Layer 6 of a small transformer language model trained on English Wikipedia (9 layers, counted from 0, width 128).
A neuron's activation on a vector x is GELU(weights . x), where the dot is the dot product.

Input weights of the MLP neurons that the questions are about. A number n stands for n times 0.0074.
n13: 6 -29 -9 32 9 5 -34 1 -15 35 12 5 -16 32 -38 37 -11 -23 -12 19 -1 19 -37 5 12 -10 24 9 42 16 7 -11 -3 -4 -40 17 -6 17 9 -22 -8 -7 -20 -50 22 18 -9 25 -39 -33 10 -21 16 -42 -2 2 -17 -38 -13 -8 -33 6 32 29 -6 16 13 -1 51 23 -11 -23 -6 -7 -23 20 1 -14 22 3 27 31 23 15 -32 10 -10 -21 -19 -9 44 -28 29 14 5 4 19 42 33 3 -30 3 18 16 -19 0 -3 12 -31 -15 19 -15 1 -16 42 -45 -25 2 -30 3 -1 -3 -40 9 2 -8 41 -3
n17: 8 0 -75 -18 33 -6 -63 34 7 5 25 -25 15 38 -25 -7 -7 -8 23 -20 -1 17 17 10 3 10 15 -8 -10 -13 -11 -7 -14 -6 -11 -9 -23 -29 2 11 21 -31 12 51 45 44 12 37 -1 2 24 9 23 27 -9 -2 -22 29 6 -1 -24 1 -13 -22 34 10 10 -49 12 34 17 31 34 6 -23 -14 -18 30 5 2 -16 -4 8 7 -8 14 -5 -39 -9 -31 -7 13 -37 -7 12 5 33 5 -1 6 6 -36 3 -14 -32 11 13 -4 -43 -58 -21 -19 -20 49 -1 15 1 15 -4 6 -2 -6 -26 15 -12 0 34 -7
n24: -10 22 -27 3 3 -5 20 46 -33 -3 14 46 16 -4 27 11 1 57 15 -21 7 -30 39 -23 -37 -26 31 22 7 -76 1 28 2 15 6 32 -13 -9 10 47 -16 -6 -12 -21 -1 1 -23 -14 -19 24 30 17 17 -4 5 -32 39 -6 14 -26 23 22 -7 20 2 -14 6 5 -19 -32 14 12 3 -36 -8 -11 -32 26 -16 17 -5 3 13 18 21 -50 29 19 -2 -19 -8 16 -1 -18 32 17 -36 -7 53 56 -13 8 -30 31 -17 -25 20 -40 -8 -6 1 14 -13 -17 0 -15 20 1 -22 -29 -24 4 -30 -10 -33 -26 -2 15
n66: 30 5 -36 18 11 42 25 7 -27 -37 -9 15 -34 13 2 8 2 20 -31 -4 -34 41 13 -28 -29 -1 35 8 -21 16 -4 -2 6 12 -29 16 8 50 -13 -25 -13 18 -11 -38 -29 -4 35 40 -16 -2 17 -47 21 -29 2 5 5 49 13 -17 -25 7 -27 2 32 32 30 20 -37 32 32 16 -4 18 -12 51 14 21 10 -34 -15 9 -25 -25 3 -31 50 -49 13 -20 -8 -4 -38 -14 -25 -13 -14 65 18 -2 11 -21 6 15 21 30 -31 23 16 -8 23 9 4 9 15 14 -25 -23 -7 -9 4 44 -55 43 -55 22 3 -74
n76: 9 -17 -43 1 -25 14 7 14 -36 1 1 -26 -11 24 16 17 -7 21 15 -2 12 36 40 -19 2 34 -18 13 -66 -34 -7 9 45 -20 -10 3 25 5 -1 0 7 -14 36 5 15 1 -20 -20 -31 -33 32 21 32 -13 -15 -6 4 -1 -8 -18 40 -4 1 55 22 -20 7 -30 -22 4 6 38 -46 14 25 -16 2 48 0 -19 -26 1 -35 -42 -2 4 18 28 8 7 -16 22 -19 -27 -1 -15 22 -12 -3 -5 47 3 3 -41 44 -49 -36 -36 26 -12 19 -40 34 40 30 -8 40 7 -14 -25 -39 36 4 -25 -9 -13 21 2
n79: 40 -5 -7 10 23 27 15 -5 -1 -23 26 -31 26 -4 12 32 -10 -5 -25 32 -8 -4 -4 44 -28 9 20 -6 -41 -4 34 26 27 4 12 -23 -44 8 -26 4 -13 14 53 -25 20 -31 -2 13 17 17 16 50 13 22 -39 1 26 35 -23 4 -8 -12 -1 -37 4 1 42 17 15 12 3 -13 -35 25 10 20 -12 9 -35 -4 1 33 -31 15 0 -38 -62 -25 -11 -32 9 39 22 -53 6 -5 18 -26 34 12 15 9 -30 11 9 -12 -15 24 -55 32 -25 -12 -7 1 -24 -1 9 -39 -42 52 -2 30 -30 -7 -28 -18 6 4
n102: -7 -3 -31 2 -1 -5 5 -6 -12 -43 14 28 -6 26 -10 29 13 -60 -35 -24 0 36 8 0 3 27 52 34 21 -9 -14 -42 -12 6 62 15 -36 23 -4 16 13 8 -1 24 -23 -16 23 25 -20 -10 -30 29 -27 30 18 -26 12 45 19 -10 -16 1 2 -23 4 8 32 12 -19 26 -14 1 -1 -13 -23 -1 21 10 35 11 29 3 -7 1 -18 -1 -26 3 -15 -14 -31 11 -25 -24 -14 3 1 20 -2 5 8 15 20 15 -21 -5 19 -39 1 1 2 18 -3 -25 1 -29 -7 -15 16 0 -15 -34 -54 -29 24 18 29 30
n113: 8 -3 10 -12 4 25 0 -1 -25 -2 45 13 21 -4 47 3 4 18 7 39 -13 23 -23 -21 -95 -6 21 -11 10 -51 -7 19 -19 16 13 -18 -24 -27 -1 7 -29 -15 28 31 20 7 -25 -32 -38 -21 -32 28 7 -27 -49 11 0 10 -9 18 -30 -34 -2 10 41 13 7 -25 8 28 5 45 -19 -1 -40 14 -20 44 -32 45 -37 -6 31 -13 1 -4 -5 35 10 -10 37 3 8 10 39 15 20 51 7 23 11 9 -6 -29 -52 16 -22 -14 -10 -5 -5 -12 8 29 9 -17 -24 4 10 10 7 -17 -10 14 -13 -29 -16 44
n129: 29 41 -46 -28 16 -48 18 -17 -20 11 25 -13 -27 23 9 0 -1 5 -1 12 26 -12 -41 39 6 33 8 -12 7 -4 1 -27 -12 15 13 36 22 28 -22 20 53 -20 10 -20 4 -37 -31 -26 -9 34 -28 49 -7 -10 49 -5 -27 12 -2 -27 -9 6 -24 -37 -1 -8 35 -33 -6 4 23 -10 -52 -7 26 -11 -4 -27 12 -20 -49 -56 29 -13 2 28 35 -5 25 38 15 -6 -17 -31 -38 13 19 15 14 -2 2 -25 -28 11 -6 -8 25 -27 37 30 -7 17 25 25 28 8 -16 -3 -33 7 7 -10 6 -7 -57 -5 47 10
n138: 10 30 -29 -13 14 -33 -15 -24 -5 13 15 58 49 -3 -44 32 9 18 -24 1 21 35 26 13 28 31 7 14 -55 18 -1 -12 -23 -2 -26 13 -12 10 -18 -18 2 12 -7 -22 -1 40 -16 19 -32 -18 -38 -7 24 -45 3 -25 36 -3 -2 3 21 2 -7 19 9 -30 -15 -59 -47 34 -15 3 5 -27 -18 -2 -24 12 21 47 29 33 13 -38 1 8 -18 7 -46 1 21 15 8 26 0 -7 48 18 -2 2 25 20 8 21 -7 13 5 5 -39 10 11 -11 -1 21 17 3 -41 -6 -22 5 -23 -16 -42 -42 -1 -18 15 -17
n147: 32 27 -24 -7 18 23 -26 12 36 10 -1 -44 -23 18 3 2 -31 -9 -10 24 5 3 -50 -21 39 -46 19 62 -8 -22 -9 12 -16 -2 6 75 -6 -31 23 7 9 -12 -35 -6 38 27 10 41 -75 -45 6 -18 -4 18 13 21 51 -42 -35 1 44 7 20 22 -35 -18 28 -32 -1 9 -48 -37 -8 -7 -15 16 15 -7 -8 -9 -33 2 -23 22 -9 -11 -10 5 -15 10 -62 -1 13 -21 -15 2 19 40 50 17 -47 -7 4 -32 20 -8 -7 -4 -30 7 26 29 -7 -1 37 -14 -6 14 -3 28 -15 8 -11 6 -61 46 29 16
n153: -2 -37 -25 -36 -61 -10 24 -20 1 -7 15 13 -15 5 5 43 4 42 18 39 -7 17 46 39 29 -13 2 4 -9 -15 -5 4 16 -28 1 15 -8 21 19 -24 -42 7 17 5 25 46 -21 6 -32 -20 27 25 25 30 24 -12 -24 -1 22 -15 -1 -37 6 18 -29 46 -1 -15 -23 -14 3 -1 45 36 -33 38 13 33 -15 15 18 -18 -23 -34 -20 -6 17 -23 -7 10 23 22 -8 -12 92 4 -39 -40 -12 5 -18 -9 -20 -17 23 9 5 2 -15 13 -4 15 -40 24 -29 -22 -16 36 -28 -19 -47 -15 -16 -38 8 21 -17 26
n154: 35 -14 5 34 -17 31 -38 10 -10 -26 2 19 10 -2 -21 2 -10 15 -15 25 40 -9 -2 18 10 -4 -23 27 -4 22 -10 -52 17 14 -30 -51 13 9 35 -20 18 -9 35 2 8 42 -1 5 -13 -22 -8 -34 1 2 7 56 -12 2 51 27 33 10 6 -40 11 -26 -23 -2 41 19 -29 14 17 12 -52 -7 -8 -9 -60 12 -8 31 -28 -23 3 26 0 -44 24 42 -8 -12 -2 -3 -2 14 36 19 47 12 9 -13 3 17 -3 -13 -16 -52 38 -22 -18 43 31 19 -31 -23 19 36 6 -3 -38 -7 -58 -25 -26 -24 11 -21
n164: 16 8 -2 -50 -16 -35 -5 15 -57 -5 -10 26 28 20 -37 -21 11 27 9 39 5 29 33 55 14 -31 20 4 18 20 0 30 -35 -22 -8 -9 -22 5 23 9 3 -2 -22 33 9 27 27 30 -28 -4 -16 -41 44 -2 -12 23 -1 10 20 -23 -18 49 -44 27 -37 -8 -16 -19 24 -5 11 14 4 10 2 -10 15 48 25 23 -5 -15 0 12 17 -2 38 -58 13 -23 14 9 19 2 46 20 -9 -26 -14 5 4 -9 -37 26 -14 28 -29 -21 -17 -18 5 27 -4 -10 18 -66 -23 -19 -20 0 -3 3 4 35 -53 -21 -19 -43
n166: 14 24 -19 -17 48 -29 7 -13 -17 -47 35 7 -55 11 -15 2 10 15 22 15 -46 -56 7 -6 27 -3 57 -60 4 -5 -21 -9 -10 -7 -14 34 12 -9 -1 -48 7 -6 38 14 -41 22 24 -39 37 18 29 44 -4 -5 20 -47 9 -64 -28 8 -5 10 20 -2 38 -29 -16 -46 27 33 -33 57 28 10 8 -4 48 -35 20 26 -29 -47 -40 -14 9 22 11 33 -32 34 -44 9 -13 -5 6 -2 -33 24 17 -20 8 14 17 4 -5 34 13 -31 12 -7 39 -27 33 -9 4 -13 32 11 7 -10 -22 4 1 -53 -18 19 16 -8
n171: 23 -16 -27 -32 10 -5 28 76 -8 -14 -10 -4 17 10 -3 12 45 -39 -43 47 -1 -10 24 -14 -54 13 2 13 -15 -6 -31 27 -12 -10 21 -17 11 -25 9 -29 -1 -24 26 -33 52 0 11 -33 7 -10 4 -41 9 34 13 9 28 3 -9 13 5 -5 -13 -24 -7 38 6 39 -3 45 -2 -2 -30 -3 -1 -15 -4 9 25 -8 20 20 -17 36 -60 23 4 -18 3 3 -28 -14 36 17 -2 1 -26 18 4 34 -29 -24 40 -33 6 -16 -44 -14 -19 19 7 11 8 15 -31 2 32 -6 66 10 -23 -11 3 17 -15 24 27 -4
n188: 52 -34 21 19 -12 -4 -35 3 -10 11 -8 -15 32 53 2 6 -32 42 -15 19 47 24 -6 -32 -35 18 7 24 36 -24 -23 -40 -13 -4 -17 -19 -15 23 20 37 17 24 7 -30 30 23 -17 2 11 -14 -30 -15 -13 -1 -26 -44 27 -14 25 -10 -4 2 23 15 9 24 -2 -26 5 -25 18 9 21 -10 -35 24 6 -21 23 -17 -28 -34 -29 6 -31 50 -27 46 -5 -26 -49 -12 6 -27 27 17 7 23 38 9 9 22 12 12 29 11 13 25 -13 26 -17 -31 -3 -35 10 11 1 -11 2 5 16 -32 9 -19 -26 -41 -41 -37
n203: -13 -3 -2 22 31 27 -15 13 -31 53 11 14 -26 -10 -1 22 -8 37 33 25 -11 42 -37 17 3 -14 21 30 -36 18 -46 -5 -12 -1 -6 -23 5 -13 23 3 -21 -54 26 37 -28 -13 -28 38 -18 15 5 -50 20 60 -6 -1 65 11 16 -5 3 -16 50 -2 -37 1 -14 18 -15 -37 -29 5 -32 -9 -11 10 -19 28 26 -1 5 11 -13 32 -21 -22 40 8 -3 -31 4 30 12 11 -27 -5 2 7 -14 -30 41 -20 -6 -6 7 23 -3 8 18 -38 7 26 -35 11 -16 -30 6 23 -7 4 14 -15 -6 -3 -11 -16 33 10
n207: 19 20 7 12 21 38 7 3 -2 7 24 -36 3 30 -17 -1 -2 7 -42 21 11 38 -50 -14 1 -8 4 4 9 -14 17 39 -36 15 -30 -4 33 -2 17 -1 17 -36 5 -22 -25 57 10 18 -41 -57 16 7 15 8 -32 -19 43 -19 9 -12 -16 -2 8 -3 -25 4 -3 8 16 17 19 -52 -32 28 9 1 -1 8 -5 41 -1 -1 11 6 -48 -18 -10 40 10 28 -11 -9 -39 -7 -9 44 6 35 -32 -27 23 -58 19 -16 -26 29 -6 -21 12 17 -35 25 -46 16 41 -13 -29 -15 12 48 -26 -32 14 14 -42 19 5 -19
n234: 5 -24 -21 28 6 0 21 8 -19 -21 25 9 10 -20 -45 28 14 30 -18 -37 -11 10 20 16 -17 52 11 -13 -13 -27 13 -16 40 14 -24 -13 18 -1 12 9 -21 -8 -5 19 22 50 -18 3 -19 -9 -8 -4 3 -30 32 -15 -26 6 1 17 3 12 35 18 18 32 -11 -6 -4 15 -7 -13 51 13 -10 19 -35 -8 -11 -28 10 27 -37 1 36 5 -5 -29 -22 32 5 -3 1 -26 -8 10 -25 60 46 -9 -23 -54 -28 19 6 9 -7 -32 -45 -40 32 -28 6 9 15 -11 20 -9 -12 -17 -27 5 -6 58 -6 -1 1 -20
n238: 20 17 -35 -12 1 -8 3 12 1 16 35 11 -36 12 -35 -40 14 -20 -4 -59 -31 -24 47 61 13 -6 42 8 -23 4 -34 5 -13 -15 10 5 -5 1 -53 -16 -45 -8 12 -32 -5 16 -19 22 41 21 60 -7 -3 -35 12 -12 -22 3 5 31 14 -11 8 -58 3 -31 11 -9 24 61 -17 -13 10 12 14 18 -24 4 38 26 15 -16 3 -18 -17 18 -16 2 -20 35 22 10 -20 -2 16 8 37 11 25 -33 28 -50 -18 1 -26 45 26 6 11 46 10 -4 -17 -16 8 -7 -11 16 16 -34 2 -16 -7 -11 -5 -14 2 -45
n249: 38 42 -24 -36 1 -1 -44 9 -7 -1 19 38 -11 -31 -20 14 -4 -20 -6 -15 37 12 -20 -1 -47 -3 32 1 -5 15 -35 42 -16 10 -12 20 -45 -30 21 3 13 -4 22 -18 -14 5 -12 20 -5 40 3 -28 4 -44 8 -38 31 8 20 -25 -1 -22 -17 15 12 -30 28 -33 35 -1 18 -27 -16 17 -4 0 1 12 -1 -5 3 10 10 -3 -5 -8 11 43 23 34 34 6 -1 -50 11 14 20 30 -36 -8 -8 -8 37 15 -14 3 21 37 5 -22 37 -17 -7 -1 -38 5 6 -21 5 36 16 12 -31 35 14 -43 41 -65
n255: -44 12 -19 34 51 0 -36 -12 -16 24 29 6 3 49 13 29 19 -5 26 5 37 6 25 -4 -10 10 1 -30 21 3 -29 -15 -3 -2 32 -33 -38 -22 27 -29 -6 -1 13 9 1 43 10 6 -8 -82 15 -20 -16 6 -5 7 -14 -8 -8 -2 -3 19 -4 -25 -1 15 -5 28 -1 -18 -10 -15 48 23 -5 11 -31 40 -4 -26 23 20 -12 -59 -9 13 10 -30 48 -10 -34 -10 -33 -42 11 12 -9 4 -3 20 17 26 -9 24 -19 10 19 23 -7 25 5 -23 -8 29 25 -5 -2 -3 -46 -13 29 8 -11 18 -3 -56 -11 -40

Each question shows a token from some text and the vector x that enters the MLP there. A number n stands for n times 0.051.

" A": 0 -3 -18 7 43 -12 20 2 -59 11 -9 -23 16 6 9 -6 6 21 -24 -10 24 -4 22 15 -27 2 4 -7 -3 22 -20 23 -4 -11 -8 -4 22 -15 7 -15 -5 14 2 2 19 -3 -6 -7 -21 6 6 -6 -3 4 -27 -3 -33 13 11 0 5 -1 13 -43 4 -1 4 2 -1 -1 -26 23 -3 19 -18 28 -6 29 12 -8 32 3 -21 3 -20 24 19 -8 4 4 -20 -33 -9 -15 -11 43 19 1 2 -3 2 7 0 -5 -18 29 -18 4 -12 4 22 -19 25 22 -23 28 7 -18 18 -9 -8 -3 5 8 -26 -6 0 1
The most active neuron and its activation: n171, at about 5.2

" f": 6 11 -22 -9 16 7 10 -6 -52 27 9 -22 -1 -1 -9 -4 12 -10 -21 -1 32 -14 -2 -21 -13 -29 6 21 7 -11 -4 11 1 -10 -6 2 -20 24 0 3 7 -8 -7 9 20 -33 9 6 -38 -1 -4 -12 -15 -13 3 -6 -29 -2 0 -20 3 6 30 -28 11 -8 23 -31 30 -1 -4 7 -2 22 6 47 3 27 -4 0 9 -1 0 -11 1 -11 -13 16 -4 -2 -20 -34 -25 -14 33 28 25 11 -7 9 0 13 5 -11 13 14 10 18 5 -17 41 19 -11 50 -28 14 -2 -9 2 37 -15 3 -5 -18 -7 5 4 -9
Which two neurons fire most, strongest first? n249, n147

"ster": -26 9 5 15 4 17 12 -20 -44 -1 29 -11 1 -6 27 -23 -40 -25 -9 -6 -6 -13 6 -6 25 -17 4 31 42 -3 20 6 6 -37 4 15 -35 8 -22 17 -8 20 -27 15 2 -14 -1 33 14 -10 -3 -19 -21 -21 -33 -18 20 15 -13 -21 -25 8 13 -29 -12 15 7 14 20 -21 6 5 24 39 -47 5 -7 -8 4 -14 10 -4 17 6 15 -6 -11 -5 7 7 -3 -16 12 1 -4 28 4 -5 13 3 0 -6 -5 4 15 12 13 2 19 -25 22 -8 -25 27 0 16 -6 -2 17 13 -16 27 -24 -12 3 11 4 38
Which of these neurons fires most? n102

" capac": 3 -9 11 -9 18 0 5 -17 -63 13 27 10 31 -13 34 -16 -14 9 -31 3 9 -2 -7 -18 6 4 -9 -6 14 11 -6 13 -4 -16 -17 4 -32 15 -1 -9 16 7 -23 -15 3 -23 5 3 -7 20 7 -11 10 -26 4 -15 -17 13 -20 -23 13 13 16 -26 9 4 14 -22 28 8 -17 -2 7 6 1 11 -24 2 -5 13 19 -7 -10 11 -12 -1 -11 13 -11 11 -7 5 -2 13 8 41 -1 40 -22 -25 -34 12 -11 1 2 24 12 3 -5 -1 28 2 -4 22 -34 36 -3 -5 13 14 -8 17 -24 19 -14 -1 7 11
Which of these neurons fires most? n249

"\n": -6 7 -8 -4 -6 -3 20 -9 -74 -5 3 -12 5 -5 26 -13 -1 7 -7 -3 8 17 -11 -7 -22 9 -15 13 -11 -17 -7 17 -11 6 -13 -10 0 23 14 -4 15 10 -16 -2 1 -7 -3 -10 -33 -4 14 9 5 -9 -3 -2 -14 16 3 6 -12 -12 0 -34 1 16 -1 -7 21 -17 -15 -3 -3 11 1 0 4 11 -1 23 0 -5 11 6 -7 13 -11 19 7 13 10 7 -17 8 -6 25 8 11 9 -13 -5 -4 6 -2 -16 26 20 -32 9 9 36 -3 -3 25 21 29 -32 -2 4 16 15 -26 -21 9 -13 21 -8 37
Which of these neurons fires most? n113

"ation": 1 2 8 -9 14 -4 20 -2 -66 -2 -1 11 29 20 23 -19 -25 6 -15 -4 0 -21 6 -10 22 5 12 9 1 -3 13 7 5 1 -2 8 -7 18 28 13 -2 2 -25 19 23 6 -2 -7 -24 15 0 -4 8 -23 15 -4 -1 15 -8 5 -13 -11 16 -12 -2 19 14 -4 31 -24 -16 7 4 -1 0 6 -17 -1 7 1 -1 12 33 -5 -1 16 -23 3 -2 -10 -9 -12 -32 -3 -19 12 21 -5 -8 -23 -9 2 -5 -5 -28 62 24 -14 1 -1 27 2 -23 7 -16 16 9 -8 -4 0 4 7 -26 -20 6 28 -32 3
The most active neuron and its activation: n102, at about 1.7

"itt": -15 9 0 14 8 -14 23 10 -37 -8 18 16 37 -25 13 -5 0 22 -14 -13 17 8 -10 -17 23 14 -26 25 25 -24 -14 16 7 -18 21 4 6 -3 -13 -5 -5 -10 -13 -2 2 2 -11 -17 -34 -7 6 -18 -9 -48 -5 19 -23 42 9 6 0 -9 17 16 19 5 13 51 -10 -6 21 -3 17 -15 -50 4 -21 0 17 11 19 5 -16 22 16 2 8 8 -34 -31 -25 -3 -11 9 14 2 -2 -2 4 6 7 -1 -11 12 -45 28 -14 -26 -17 15 13 2 -14 30 3 29 -16 -8 -2 20 15 18 -19 9 -6 7 -23 -7
Which of these neurons fires most? n24

" made": -18 -2 10 0 -5 1 5 -6 -74 8 12 1 10 -8 6 -8 -3 5 -12 -1 -6 2 5 14 -8 2 5 44 11 -19 -3 9 3 4 -10 -44 32 55 7 -22 -9 5 -10 7 4 -16 -14 -4 -19 -27 2 1 -7 19 15 -7 -19 4 3 -8 10 18 13 -22 -5 -12 -10 -7 18 -7 -14 5 5 -10 -14 -7 8 24 17 -12 19 12 3 -26 -21 21 13 -7 7 6 14 2 3 8 -8 19 3 7 -10 3 -14 0 4 -30 -1 27 1 -15 1 11 41 28 10 -3 3 27 -19 6 4 -12 6 -1 -17 1 -23 -1 4 19
The most active neuron and its activation: n154, at about 3.3

" car": 1 -4 -12 -6 14 18 13 -25 -52 20 -8 -3 18 9 13 -18 1 -4 -18 -10 5 11 10 -19 1 13 -1 19 -3 3 -18 15 -4 -16 -37 8 -28 24 24 6 13 14 -8 4 13 -7 12 3 -16 4 16 -13 2 -8 -8 -28 -14 26 -25 -10 10 2 12 -27 3 -5 33 -36 29 -5 -22 5 13 -2 -14 17 -18 -5 -8 13 10 0 -6 -8 2 -10 4 2 7 -2 -14 -28 -28 12 12 18 4 2 -9 -2 -19 28 -12 26 2 0 6 -3 21 -13 41 0 -2 37 -6 48 -19 9 -19 9 -2 18 -48 5 3 -15 20 16
Which two neurons fire most, strongest first? n66, n249

" three": 7 5 -7 -15 -4 7 5 -16 -65 25 -21 -3 1 -3 27 -2 12 13 13 -3 14 -6 4 -16 -12 -5 12 -32 8 2 -7 0 -1 -35 -7 -13 20 36 14 -19 -10 13 -12 16 1 -10 23 -11 -24 1 20 6 24 15 13 -16 0 19 5 -1 9 18 27 -39 5 2 -12 -16 42 -1 -43 -2 -2 -1 13 7 -15 8 16 9 -3 5 11 -13 5 16 4 -14 -12 -9 -20 -4 -29 -22 -1 16 15 11 -7 -1 -32 -15 -3 17 1 34 12 -16 3 -1 44 1 -3 3 -7 27 -6 -21 1 1 -7 16 -20 -12 -1 15 9 -2
Which two neurons fire most, strongest first? n166, n66

" No.": 15 3 -5 0 3 23 13 5 -59 24 6 10 4 -24 46 -10 18 12 -9 -8 -9 -4 -14 8 -20 -7 7 7 4 8 -33 9 -9 -25 -36 -10 -7 53 32 -2 -8 7 -3 9 4 -8 -4 -17 13 -5 13 -12 -10 -10 -15 -46 6 30 15 23 6 9 5 -24 6 5 6 -4 18 -19 2 16 0 9 -6 39 6 37 -25 -15 -2 -8 -7 1 -11 -5 2 -11 -7 30 1 -19 -16 24 16 4 -9 0 10 -9 -40 11 17 -15 4 9 -19 -2 -4 -5 17 2 -2 25 -18 25 -14 -2 -10 -10 15 -9 -15 20 -16 8 11 -4
Which two neurons fire most, strongest first? n66, n113

" small": -11 -8 0 -3 19 10 12 -7 -73 3 7 1 5 -13 10 -12 5 -16 -6 7 21 -1 18 -15 -2 -2 17 -10 21 -17 -17 -1 -13 -41 -13 -15 1 42 -23 -14 14 17 -4 -4 10 -11 2 -7 -14 -1 7 -3 18 13 -7 7 -10 11 -5 -4 4 31 16 -41 -14 2 -9 -11 25 2 -8 10 1 -2 -14 0 14 3 -1 16 43 -2 -8 -7 -14 13 -2 -19 -18 2 21 5 -15 5 10 37 1 -7 5 -9 -26 2 -23 13 -5 20 6 7 22 13 41 9 -7 32 -12 26 -16 -2 -7 -7 -9 0 -5 10 -16 -6 15 6
Which three neurons fire most, strongest first? n164, n238, n255

"ort": 18 5 -8 -9 -9 -21 34 -14 -44 -3 -1 11 33 12 10 -25 0 21 -5 -12 12 -9 13 -22 7 12 -5 4 18 -25 -15 -7 1 21 -5 26 21 20 17 11 21 -20 10 12 2 -35 -10 3 9 4 11 5 14 8 -8 13 -2 16 -7 -9 22 3 28 -10 -3 8 9 -18 39 -23 -18 -13 -5 -15 -16 -12 -7 8 -1 6 1 17 1 25 6 13 -9 -10 -7 -12 -13 -28 -17 -9 -10 21 7 -9 -16 -6 1 6 -32 -1 -31 49 15 -23 -23 -5 29 33 -30 21 -30 52 1 -9 -29 -6 -3 16 2 1 -4 14 -14 -13
Which two neurons fire most, strongest first? n24, n129

" co": 10 -4 15 -13 22 -6 28 3 -52 23 -16 -7 15 15 57 4 -20 12 -17 -18 16 -6 5 -8 -39 13 -1 30 0 -19 -5 15 -9 1 -31 -7 18 18 23 22 -9 21 -17 -7 7 -18 -10 -20 -23 -12 0 -26 1 -9 9 3 -1 13 -2 3 4 3 16 -31 5 8 -12 3 24 -14 -9 -10 -18 -5 -18 5 7 -4 26 -23 5 45 9 -19 -13 25 0 5 11 2 -7 7 -5 6 0 21 -8 -7 0 -16 -9 8 7 -29 -14 19 16 -11 14 10 32 17 -12 13 -13 23 -26 -24 9 0 -4 3 -13 -22 -22 14 28 18
Which of these neurons fires most? n171

"-w": -12 5 15 -18 13 -8 20 15 -37 -7 -22 -7 26 -21 31 -37 -29 18 -14 5 23 0 -26 -8 30 -29 -22 19 -6 -13 20 -2 -1 39 -5 18 19 23 21 10 -5 16 21 -3 17 -34 -30 -15 -10 -5 12 -19 -10 3 -7 18 8 0 -6 -26 3 -14 35 9 -14 -1 4 0 27 -6 -10 -12 -15 21 -8 20 -18 2 6 -7 1 28 25 7 -1 40 0 0 -9 -10 -11 -23 -9 11 -6 23 -26 -17 -24 -4 -10 -18 -10 4 -19 37 2 1 7 11 37 15 -7 0 -23 22 1 -32 -7 8 -17 15 -17 -18 -14 16 29 25
Which of these neurons fires most? n147

"'s": -13 4 -4 -15 6 -1 8 1 -74 19 -10 -21 24 4 7 6 14 -17 0 2 4 8 22 -17 19 15 -10 20 8 -23 -14 18 24 8 -8 -23 0 19 -6 -13 -2 -3 14 1 4 -4 -15 -5 -13 -31 20 15 16 -35 16 6 -3 17 -24 8 -22 -23 33 -7 34 21 13 -2 15 5 7 3 7 -11 -19 14 7 9 3 -18 11 17 -4 -15 17 12 6 10 -11 -22 -8 4 8 0 -10 5 17 -19 2 -4 9 1 13 -5 4 25 -9 -20 -17 -18 19 26 -21 29 -8 5 -24 0 -9 14 -4 -23 -30 5 -5 26 17 -2
The most active neuron and its activation: n76, at about 3.3

" S": -5 -9 -1 -1 -4 -13 -2 2 -57 7 22 -19 -14 -21 10 1 18 32 -10 4 14 -7 3 14 -16 4 -5 -4 -1 -6 -15 -8 -7 6 -14 -12 -5 35 14 1 16 15 -7 11 24 -1 -9 0 -13 5 -2 21 15 13 -9 -18 1 16 16 6 1 25 11 -35 -11 -6 10 -27 27 -18 -2 -6 -2 13 -14 52 23 26 -4 -8 8 -9 -9 -10 -19 7 4 1 -9 11 -7 -18 -35 2 4 6 24 6 -10 -21 -10 19 -2 11 -17 0 -16 -31 5 20 42 14 4 11 -7 44 -28 -12 -3 10 -4 -32 -23 12 3 21 1 -6
Which of these neurons fires most? n129

"In": 8 -4 -13 -17 -5 -11 -1 -9 -65 -11 -2 -19 20 -2 15 -30 -3 15 -19 6 16 2 18 -26 -8 -10 -3 0 -1 -12 -7 -6 7 15 -16 -12 25 54 12 -18 15 30 -8 17 36 -6 6 5 -30 2 20 -29 0 6 4 -25 -11 21 13 -9 -9 1 13 -34 0 5 2 -26 21 -20 -14 0 -15 15 -3 9 13 8 9 2 20 4 -28 1 1 15 -13 2 21 -20 12 30 -15 -13 -25 14 13 7 -6 -8 2 10 15 5 12 19 -1 -5 -5 -18 36 10 4 2 0 24 -28 -5 6 -8 30 10 -9 0 13 12 -12 -3
Which three neurons fire most, strongest first? n66, n188, n164

"ness": -10 20 -2 13 17 -17 -4 -3 -47 -13 8 7 20 37 18 4 -14 42 -20 8 0 -8 -6 17 3 9 -26 33 5 5 -9 -9 -7 -38 3 -33 -10 8 37 -1 -9 10 10 17 -9 20 -18 -30 -24 -29 -18 -32 11 -4 18 8 -14 35 28 -4 7 7 -3 -14 6 27 -2 29 9 -9 -6 -9 5 -18 -23 -1 -3 7 2 -9 19 -3 -10 -24 10 12 -5 -5 9 -30 -7 9 7 -8 0 13 4 -13 11 -9 7 8 18 12 -32 55 12 -25 -24 13 -3 24 4 51 -12 21 -12 -27 -7 11 -8 0 -21 3 -11 5 -12 -9
Which three neurons fire most, strongest first? n255, n154, n164

"el": 9 6 8 5 8 -11 25 9 -40 10 6 8 12 0 27 -29 -3 -11 10 2 2 -23 27 -25 38 17 -3 20 17 -20 3 29 8 14 -2 4 -16 20 1 23 -12 -16 -4 -1 17 -22 -4 18 -4 -27 -16 12 26 -25 -13 4 7 14 -34 0 -12 -15 33 -5 5 27 -23 -9 34 -20 24 7 10 -19 -22 18 8 5 -10 -1 6 4 18 -4 -5 -4 -8 3 -38 -18 -15 -17 -34 -10 -18 -7 11 -2 0 -19 2 -7 -2 -13 -10 24 11 -33 5 4 36 16 -25 38 12 31 -19 -2 -1 44 -1 -22 -11 -36 -1 26 3 -8
Which of these neurons fires most? n207

" a": -4 3 7 1 17 1 3 1 -92 8 1 4 1 -8 30 5 8 6 -9 -7 2 -2 12 -23 3 -8 9 7 -3 -4 -25 17 -12 -18 -3 -9 14 27 8 -5 -9 10 2 1 9 -15 10 -2 -23 3 1 -9 3 -6 3 10 -4 16 9 6 -21 -19 17 -29 4 11 -3 -16 5 -7 -21 11 6 -6 2 7 14 13 13 12 4 10 -1 -11 -5 17 1 -3 -11 -1 -2 -2 -17 -3 -3 17 11 17 -14 -28 1 9 -9 -2 0 15 1 -8 12 2 27 2 3 20 16 25 -27 -12 17 9 2 -12 -15 -3 -9 9 10 17
The most active neuron and its activation: n66, at about 3.6